Layer 5 of a small transformer language model trained on English Wikipedia (9 layers, counted from 0, width 128). Numbers have three digits each and are written without spaces.
Take only the direct path to the model's output, skipping the later layers: a vector added to the residual stream pushes a token's score in proportion to its dot product with that token's output vector.

Output vectors of the tokens that the questions are about. A number n stands for (n - 500) times 0.0035.
"port": 739498388562733394650341362591476228486362330538299658747498458766560202576621704480493560428502445309672756685514563199476462513431355442230490537472495334524347458358559296718510471666779701399720615397192755785410324587383353436509551480730196550550351554707718359519533279766167375369604427712588776616497486230441363572436484374779593272523490485629687569383467520452524694364349
"ath": 087333581368500705517410296407601624593572652419609268443656400534296522597707480620399286529280398449514396615388776627639252353461706431497410299553400330872347505376801191557691649301568380657687371291410587446519587376278642377439623547758436537710273514514676555392456591479752454454766586370779394525314540683488566802551595688609595330736455401451435622318369469428387379513442
" =\n\n": 411487355512675400501384539321212390596454724491366563884379461623577316433724688513427393603531283612605663577532380579816339579431467528460588563686702298496330570487289437593235697444366124485276451243259397500518687491496523505661419830500221323310652557332409434841664623359671642627571432491615362560467505658515618326521306380604682411568533483357561692441390653417428752599504
"/": 443599291429321344542488780520782539438636405439534515397653409739433371621657437657732610532579440540448456539653421449639320647516566519481578712562536358436530557366514478522548503511529488589370549286335368617633448446368717390396461456271512464444435661468534394520491463348413459520473498669497545582650427447613521593542604590416396430669488393596468150462530354533357531457460
"sh": 462327372467542444719392474565225402443686578563689320583593620479324518521768648590593810672314582610602576754364802558606474259461675430392837538541325415437440324660439298274353585474443697358745797493627543558365342305398657735347529297628197380474550568559739510466479197314467530818588483459624266263315592501608295532441316516501450532419521382335483632462214651544547377587664
"gh": 312305473289766553484394333273565527796833577229698556520339674421620483295669676393450979612555444741524314640452681366618333637399223413421658183618701401263483313540210283651583658518479545525538529301543889378319324596741609777612396680658382387560407195285433663459510554423607435859630286376331705532218506577539434458579317709772527678427698608384261602317288438500687318170612
"ly": 484597397439556225359180337737456277537588630628403775459493748444530488547454302379576760695345622596346511331394695478202531428494725506571633405576164278444437550506789475603515608347613344708418790722348451308333550649791900228308312747399778652286318302608479421411577586163436707548590678310622245483409447630493509545556318831666529444537498502426536328548144643643561408689456
"ang": 542468367558650425371519488345480441770533584704425545658564753599372546579508742312220651503718697315642347533500530568462290354484289520668555459417375480446295837446380199605525493464425465591280649437425681354581437526441578440451541461716545548472293564460547694703525439484335472541787682565455463585252611586462479610196626420440395587562327669395201394376776617429537472357472
"ar": 530599457650557633322556275480758512637512539573359588392434457433469447673517406291477547665447490570751543315448662424320531328548442406426359271398571646498573465438442270750491760549477404617301416769584490288490363638455361345468612462520256460643369546453468378662655401483585385505763411470732633451576754490550560659494574568265549531540357158422505505419604604661508545532424
"ron": 560369672460567450456419306441451577589192667655418439241628540509204641598324632354227254245392560583558593617472553423624647514442434631490680202485429644438507752683349181754532382418641746597472493640508287314509620275587602426314686567674431664550417199380377610584429718194576732170768485423530435467452365654761344287416532577423370736528803481376467740433520684419494571779640
"°": 529394659683334631627417652331382508367698325364395445631480496762661413475332459471280418757700430555780325638572646596452513591410583409510533226539724510515554450435518432625254791437445363702245581411609325425575504371583229437731589285408646509608628608535391410653338209715534386677370596830236727466362411422539484374706303574538647444523673610239569466508307334689398479516366
"out": 480421633436200296613690315605539370603431383778626343479576357632388405453387580703437557368593549284565489386770741544419433228459360511685424343697454553494282584530699539437503412447613790622658498179718548774848336534504533717441470639343316484383427637398494325489612374475550116278530281560269664529516896366437536579675275504424570169484832607573256625103338548869448508784616
"ern": 560559778693629580509397276312230421786359609583267379820732752570145493461422630404385531307612529575692643580310513143328576450455479283694542321376498235658479655528703301617576414479462584675561458478557373405313764198587407417750656786331344728474326511741520361656590527432259635353698415419445778366488593647584624474537505449185825355287513240514572626492623667302488497427324
"ace": 623457633566805466414307516834603283643735419563287446640705433672834702404579501651441323563640529270535462537758612862454373450428288433713489185509193556643686673580507198441488400232347838378155513632397396616394671425597393378560508347278433386554466423591470461466475748437530603323787208440467446523522549627520484166426344445594425325446838543376206602600426557630439608692378
"7": 416533429476308382619589590443589525373340470405508341366548514449581434545658597460537369553645641657596658512541503478386466627480570512628446409380570475608408393484502537521438655451363458777517467539386464279360355375545396418571365679448609564343630506604448416377283484625661324616354582621363624388436422468547596517487624565445474523656687511442648487514505497602598454367614
" were": 324286478285761255591542370568422523437496615433516489730644570449918576711667704342649446636423323284462652670590350477625335492452514492529388521604538414344632570724338579564401512727547390396462610341531372383545641506420541663414565496485574497297722571454389631537546471707372474433614372294612517358535543577477559181467223535493489539513510343356590442579665485465295312569544
"ere": 703586551408590602632257364366516556565668633739505398656477676541564505462356376645616661327491306485615555346604628382599522529451347200767280330538824544366473571597498178284570551736551581602630327455317550322193708382442249352590620403465381485642462645720384456458460458477556407327595589516607435365643660384415381241415627446409607470305477271546518769651655345705544627462594
"over": 473464381563391387536753392724408490611395524594329616421438563449147242296357447282778778713408539054599729411416453751330437666459435632318087160620510678519517676430468359368537346230513435703602653695468651673690482578535463432523472456383560509601537532651229657512576808591469308490628464618362607534553690617511401428529153698567520440440694580317654759578556330606237500443464
"iss": 693477419450647601846508601689461332517608556677709393497574711463496608543617372318283555300574627373436368384426523730447424470460462276681306364285280301527752432323541320394435629577619546803697372506640677485402461403269363498244535465681595554480580591251533596727320492354577760308384350345617526545544710711348444707508462446404394470660558485650468501382449410655363694485295
"(": 574447500389414243573344564461465678463465379398404559661443400352342571329650469685671437549481390488453167632584436730748384657467574398254711619644646334344604584553689367605352423408476640680301711427272485582402303493214421417709457506560476543660473484473576547418528401480497336536596759634529457489459295453531528584414644607671526719397595580319639378491391544533313530592711
"Y": 656512415497523586630390637292378640566515464337490334605422323283300382452717504540636386482707800666466377433607432325348462429434489607827396698547257454405459571560435271666412379605460460798420608307436596700358417507569667593298482478459368557549500588517676609289385438399318250652390383565500314395601478421499791525638508817724577673550590636362673498448580465330486311573571
"are": 312494556506205567480430425507585255688237555495653565548369412273642588457366386233678343547520486297880315305530384541478511655468339494736357293615412629413549520655734261490848699537331584602434610550524446307410459388545283304472705560477272485785469267477693565424742392398628257549751409420695441380646718494443131460494686656554615490517684529344481632620633505801385468633581
"ab": 481548418555485334283501432449331449730336682629444611472635226493457343540468607551561658509785449416720414840485638752432300463499532512540277421401450578343437481289406266355622404334706591478624577665647447424603293563581387326350561600546512640523233464310177330646558164427440624713600614657575696651466688370377420793572294502721621558251366460424535565541345674472743641543477

Output weights of attention head 0. The head adds the sum of these rows, row i times number i of z. A number n stands for (n - 500) times 0.00078.
o0: 408700545540449455546589628532592406548549597467546420449704391503473448445388623478498470311617571777567510518635428448587392531368491600468467455464545535627347459628494476598412414722353461577435473438417690387401462505490596346643419219355579480560536585514686325618515759431584380414467389420454481484502397367530570491481685507534423420393478548320666461524400761466441700460309
o1: 642542554467530463542319571402643609568584592470584522438555556656477496346469525655517578493486275473442624760415493555555549573458472475557605486509583476361502771367469429506344480516467364389510640473615376360637452406612612349498431574530505623577527617604469475554443621459491510475527601601577353515438506452492492522231494506480494465458458469450312353290547645510545558496493
o2: 345460349661555610513525297580517482706463478502430437604570503403314567527610437288381410596349500469454461391447698356527523599625395510378358410443512491509639486422653572505587624483559321455669521454618597561657519316524505484533598506485469423388455450337565606554293454452529605610503558469492538499432655494603519490467399389644515602350469337448552537435403459610526700432523
o3: 396507637363579560544532530457485595592538617538565629606480506438583615526638378533440516629647434550434368557365618484673504508613505421340382446414598411523735381397463518421519523630471345544410342512536616502462516438573589666569464426424635487553435494517460573417508364350465524576367544518487447365479589458432561455443408632377420352494493492614392424583431331422694550500565
o4: 619325423458510518506501516510285546638467397402607465513465500426454520431590720487354587570485303530513591239484687565556360620525505574449447547543596417431586621576487449441445611571659603573531680341517715610535490493485453533465572596589477452551478677331370575435377492543406514278605539549485315706419427624479453356413235651606515493443514399391551459530609552585358684567278
o5: 497645495313441461534596350603660421589536581411553461497504495495571495487567249296425442497586459546537455587819666334477537552625329482313312410362549342509673273569644495394416621481461355483607512511677685463583478376423434480481675623349500530369538480485542489566596408442560455603525462503476489521391484464477602632393533461538425562403434217396618750512407580499680437591462
o6: 554534474443517473509566611421518555520517630434376499363418531431415432578531471427499516493548535496551398391416384636617549265483441403450653487462454654593403557630326379489651475471508250647484458437446385515625745577565633452409551463443388375444479482496574616484481438479444691439462449585481509381388530602333412538488678445423458345739410579575477483654538597415689430684673
o7: 460385414349537653536707448570627465576386590541567406581554573639513412627637330298398412560423589450552542470546696512475563513347625437302463445434485564393705386514513633472575513437559563426628466488317287562441413458425629757374716500640607514422408646436296635408421396555262533433444687438479466558474394707569411294566477579608554628367527395544529453543603385475661424519503
o8: 545536542636493564479425388482324704599476622604569394545275599570518629495502388529596603496511455488364557390308568565404656572380405327796534413521508516444297627433521374417775495611618543511618456521798415536389463466430484430315532340625376530591551384546371582532528492591567499542787641560548530603450383538347428540509420276261450332429378620545257436654582442519454463552510
o9: 637376366380562469593459410624606476366665393533580436567257461492571462658396436542458430600475342338309471397485536481384779581573524361726449479622454550362613406359497466471507494562663656432644493520659346413653504504506553507234520509555302590377553454460437655498442539552487494441663608670456430703484442685482391427677402292542500564471498480479441420578434423437501450515601
o10: 596614586484502622462321356608364531386471573453599556409441509383535465466686335687446501347491656479371459375615566477663512671524504410533465444593668466455576521764392514406542303573530522435366650411174378519566635642455333575456311434499532650485536531410449385375451519503371403489639641570546410549603512657460608588446430611519419405367450569643592467533456574379418632473575
o11: 322453606468603471568500646524365524762562450366368702392586624440467518581558546456500646524458205531617442320631532442437584299421574407435494349450451477572699416472482466351576617520618478455634441468626492698504529472483381610500640733584395487489496470327459638472585373390320510584549457413519415392614548346537454460532503415563494722482452493670406610496518463576506350389644
o12: 233514388509450477477642500490470431456464468362446435509543564558403523587420552380528321516630472616399436430473549512564589403568504441613528512487506517548512559492503617494521519659227380509715568409633516438343465285568534576587592589471496423446495365638614497394533429626554326459569616508369437501352458484338429372662495426646554538659551487463494662568471403428524486691674
o13: 618358483451577338448526578501557499582570481417424544624419488610471315359633569365615485512523371430412461395404385304455306636665371556318480597313434557474534375434565429464522432433413503615641716400563619603320465488516643616383470318487513348599489726557459547514500593656463614420370553522500639663538508569350645463384442502515553574451561328440442440638637531514547642546468
o14: 456451407483560530525599538553449397390501441352492444422457452626518483348328653468569524396426550568542655373486225495455462419509446507329625588551550584531514513496601515605448450472487498512390623434559558569414612662466522450482597284598464487505512440544630353348428585554336404428415590436480526431554377483474346370699652435521621567651437491568707527401464520517408513445499
o15: 464108320452585440492446662319634470600539378555518444284495431642537357419624520356609507610512305505594522443527606448453380416489412582319570542502470580382570684393537451449522565352406507607565449435532541545464535438640614576535515550510402502543489430549507460540405455395360426564521491449347574469533563515502519375650536510427539491526637590626469401505617546517554496603685
o16: 441485399507608475544434620625467480528716679447713559664422477399430464517412454609573611600390403471509445445452446379566462506412516555560489499541398513500403552405499428409543612633559602296420431328508550536578541586368466599343464443642450563609463394502445402273362477626412513415623672487599486432810480505510469512540485725582540680420601511537505401411598457420552509472434
o17: 465450566466438450618668503508569403585614645406448569508638466453406508629467370456419605444471492592688550511466374383796572422317523528455491445423490424635593479550546359390565430518398418438555481409450514432558470560617664638473595540493538452465427336438723506406585499514508622415487440332517458352616530470592625341652629711269351364520460425489556604578565482451776410476574
o18: 521579690618487368398455600555380476389544501449521402416547415478405402454293738486490485613676616473324490529482492510535365744602364471483445665414434407532383513643742579598426549609406571485447549312728459454373604560547543459682479373369657504475350597678670635245484703483600336497415585558375603582426487452364417386662549479581645369468542622547622549379261573551553598473449
o19: 400527655443461535402596536501407444257251299416566442459622446422472520563504673704457420589548904386475570672653447819571306595378569521589343748615452591459377522573535658597395463708416555441390504537274460369237363551436316525549027298460395704592548575439659440469451740607562334326443409533498359486578353487758474713520543736647497356415481755462567624560403533542229596505387
o20: 419500573512492525411590530514631539565444419358485597546515506461419503640561332565284369471420464520485514576526631672627455538717471555357388518536545506392429355529705592346553634466457419511474538484438476292591572574415424554617296455474660374558366541488539509624470511625640585499425438410433433357448591544570606436458461673413494680376411437418398740425366735436591517599415
o21: 483346487666592310519236672531562673638560525796454622420334431517515517503498303495743551464368349376534372247557504209341569614356493479424526478575441388281498469400430343405566440487580606521715662512584683608699550406583517666485635445642280517639516513586348540515525357395316650618544671575547460660601584577309454520431559437430445653384439430605271386628665479453426564492449
o22: 450516682415331620301582567559567419404588514329596444446430349216463485633445543627497321660694716517375531603560407724696355696554410462497480777597648624567337404837479611576466396548451323578382391425466380346413447550320468359549443339385634640365311529408429656265566592765602389300516538735412367445402432708637517470624438664583532390452531602193627457554497668507521368698231
o23: 504410415211571696636638419647451383610463542368438292560504538551589542541556403366493401491407351443493603646716604417406269347477416593340379306477598552467512356341573584345560400318509507608373311466358662368558659596358483471553656723606428377559424552425484565686507436390499641489496477469449524568683529543561665339447396380636478760322536449387606712312538539633597600528479
o24: 443373497466504514572529539499345422586477548432540527725725460621566580528594647399371501508407534658533521574427579426318476428285593507503499215338479617455676455321619498433382576491552518598558512645598477544622303500594591409438667637483547444365467682458715686562367446421401371533570278456419524364422457517641441588437399484793340574486535335293702654420478451648461492465486
o25: 549292448646562379470657519449590414667666372494501626565412433477496548490410518384610501623457456442501437405414529334589605520306593583319507435429735431413613344560444564289309369362387540671560890567391693610732525411631374565503367508487376481541605681595431461674469367333442713481614423562352506604492533494524733627486528541599260503455380479473415324670409534466409482453417
o26: 562232483483450383530491448482613767604575430667487720409504424537687501495640435514636551465250395516533343420445545435504577488530431401501554293402541370500525683465420278333535587450440537511570766449595535688635591451584655434312393551581429459635583531563451316525445471405443665536642562446504481546460592543414487410491432555355424477489417350514307336644577528461540594597539
o27: 670587428452455529595568536494548495631474455419506606387330689598454408597642339376519430559594418399430533515453663354433479532328445489338583606313477566337540389348444541307490639588453414546563667485512566526388523419372521538446504510514597396757602363619362461500554396525595619372416614332428509556561561526324738528545463383390677623575427560500441614472556610440532479682555
o28: 533583674653517378450511488493386395468511412588618404615413458546482414479353556586451609521426652439506691633522482557341304430529417583427305490625471589439364471523514443579404387489498482332520442368375567410465454603554642364601511362605533545527377551533397485469488665638506533408608656522453469592583506658715378502396352495571498404457486699364525583360472559626479724527418
o29: 607546494527470654502511798518352273297370477365487396333601382652552386436433704653390408555399567388531589466631485626421332591671523481359366604618502573460398459612537745630506389572587559575212341607251502494380425696429484374637532450525626473513536574304443575534504718667482372232332467465508491636495442583600307438418431505728595499518578540394652579461539577624280584354341
o30: 453485353570386650350535438430351543374449559495452445354468465425533506675488685663539430517415537554292548466420505797495578564400465576683479761604441604590613599668522560789514518477636610479411480524545442626385386539236589444346366342483464605465591491304454420392600810751517290216705695363576463447499450583700424726551544378483491444458559572205557306449374437476337581384463
o31: 518383464260527319470508427546726565376651535367723444563671551394402411567441485460397524447500737635452614416547494515633512480400352508569509588505588635559579543444519380595399481470420425448444596448541599442656591403533611580515259260440485601518483459448536429246468645501489572492459640545500306346461552499680444453512591738626186465548534386441628450373389556431676560561438

Each question shows a token from some text and the vector z that the head gathered there. A number n stands for (n - 500) times 0.0044.

"og": 485576447453423461388450493639488528536568417396415455660501343587487468504380433414630431496644
Pushed up most: "out"

"s": 497519479505534583567427447402478487473652381624318497548660440517562588537618603578617509468494
Pushed up most: "over"

" ": 428749439358544466473405570596594423467402542484584493570607312439511515646488496425691387681628
Pushed up most: "ron"

"C": 434637405525577485566448356520533626563617358551409500562584433586514562662545450591590572421386
Pushed down most: "ath"

"1": 391696466366483494441365521658583432425354511578589477689745491476603501628410489363629427762770
Pushed down most: "ern"

".\n\n": 436477485544545537475529457568541464576484463540457501511480516525532437512372554569472577623438
Pushed up most: " were"

" he": 496312537492535623496499477673510547574457466536432680533555573576563477507312554678424545622446
Pushed down most: "ang"

"el": 446582563537466640527463498376489507498562448581495447445572485562558443459496537533526450498424
Which two tokens does it push up most, strongest first? "ab", "ar"

"ed": 556530458526506473503505411454580475459625492507506591547562357407553493491474553613458415443450
Pushed up most: "Y"

"c": 542505581695565592409390361509650515152592566375320384371415308600810582295506501469486520606512
Pushed up most: "("

"y": 529287613565434414369397477613382675567400455497647398537453418537467377399584334367531410517421
Pushed up most: "are"

" W": 511507556542434509546560471422588544480593503470381540527446522470493428601499528468701409503416
Pushed up most: "ern"

" its": 498492517427497623565436479460527475511534464570511449405631489550490444508393561546433387528372
Which two tokens does it push up most, strongest first? "are", "ar"

"a": 441539570427489502534498479469512536516572449559441549603513557476534555571509565558575539474616
Which two tokens does it push up most, strongest first? "over", "gh"

"l": 350512479522563450576470509422587439558436491479513509560429525495536559532430472462535507552445
Which three tokens does it push up most, strongest first? "ath", " =\n\n", "ron"

",": 500485558528511429537456451541529538446489395471584485532501501463553432502561552495487468457521
Pushed up most: "ly"

"\"": 493548479527505440529547422408572495467563476463485554453561375432514450571492588584477452460517
Which two tokens does it push up most, strongest first? "Y", "/"

" ar": 458327545439439398423338465552404626558384440487721401517580497517435389371580471316474459441508
Pushed down most: "ron"

"ri": 436367490570565532530321638606519470666522478570458446684736374448657433542481543613445395516567
Pushed up most: "Y"

" M": 514445547532475545513453364497487424520549359432448459639622354238618509644410436628550570527418
Pushed up most: "7"

" |": 345650435465619537588482694578623598566672380616500445508679331514473570511416611745617647714550
Pushed up most: "over"

"o": 530506537427550623479629491342373484546613413667477409314565391520693596580416654425523438641470
Pushed up most: "ath"

"8": 402344468473427582331518549645565393628503408541291507692679611475362481552586424667350503496610
Pushed up most: "7"

"9": 425476554443483538359495501557500383633611476585348510577534624575386465524635499615408410532605
Which two tokens does it push up most, strongest first? "sh", "gh"

"om": 543464566458540495441584382478544574534541506433528520534471500374581581617406590521577507502428
Which three tokens does it push up most, strongest first? " were", "ath", " =\n\n"

"over": 702312509830558692398370468452502419195612561497344612305469382677586605235466476557549553642523
Pushed down most: "sh"

"ater": 462454588423427481502323598477510534450645465664398564400512645469441561455501627487552524570486
Pushed up most: "ar"

"e": 456366591461475421447385466564430602520429374486646450518547481494457380456576450429445465440510
Pushed up most: "are"

" He": 489432590503488400496469491528471555462457409486573452580492461441528383520546563493463465482464
Pushed up most: "ly"

" B": 542567470542480510575501403504557512468634455542528634513634435555547498527397589557434325463418
Which three tokens does it push up most, strongest first? "Y", "/", "sh"

" us": 439542558550474482492411489436538484538577432552475559433508598453543536491529553488557477488506
Pushed up most: " =\n\n"

"ry": 597464645423554547427608382472512573539540499376484463519497530350608569626381604481558477529444
Pushed up most: "ath"

"ack": 536560563630573527470588434433496409510586473587470405449522412540460507569453530468569591575440
Which two tokens does it push up most, strongest first? "port", "over"

"==": 417517472540556472524510459475581455569456467482509476550452524472530487527454501511493558567472
Pushed up most: "("

"2": 474504426431454548396445484529545496510535438548467483593522517641400398584500550528394448540624
Pushed down most: " =\n\n"

"es": 444545552546466555512504437436527563470539540585570527406543492495577493473482496523548531503478
Pushed down most: "ern"

"J": 452548432503475526497522451500632523537521456452396521554494535474479436657444547488628465519487
Pushed up most: "ly"

"or": 477525541538590531458526431438540502557538394501502424535511476496584466565379510558527525493378
Pushed up most: "°"

"op": 439504429477582543594424440444524483495673378652360478604696386551555596543650568603567581462490
Pushed up most: "over"

"ard": 558459499466568712503528522403467517532603370614486452429543418548642515607268570524506476678379
Pushed down most: "ly"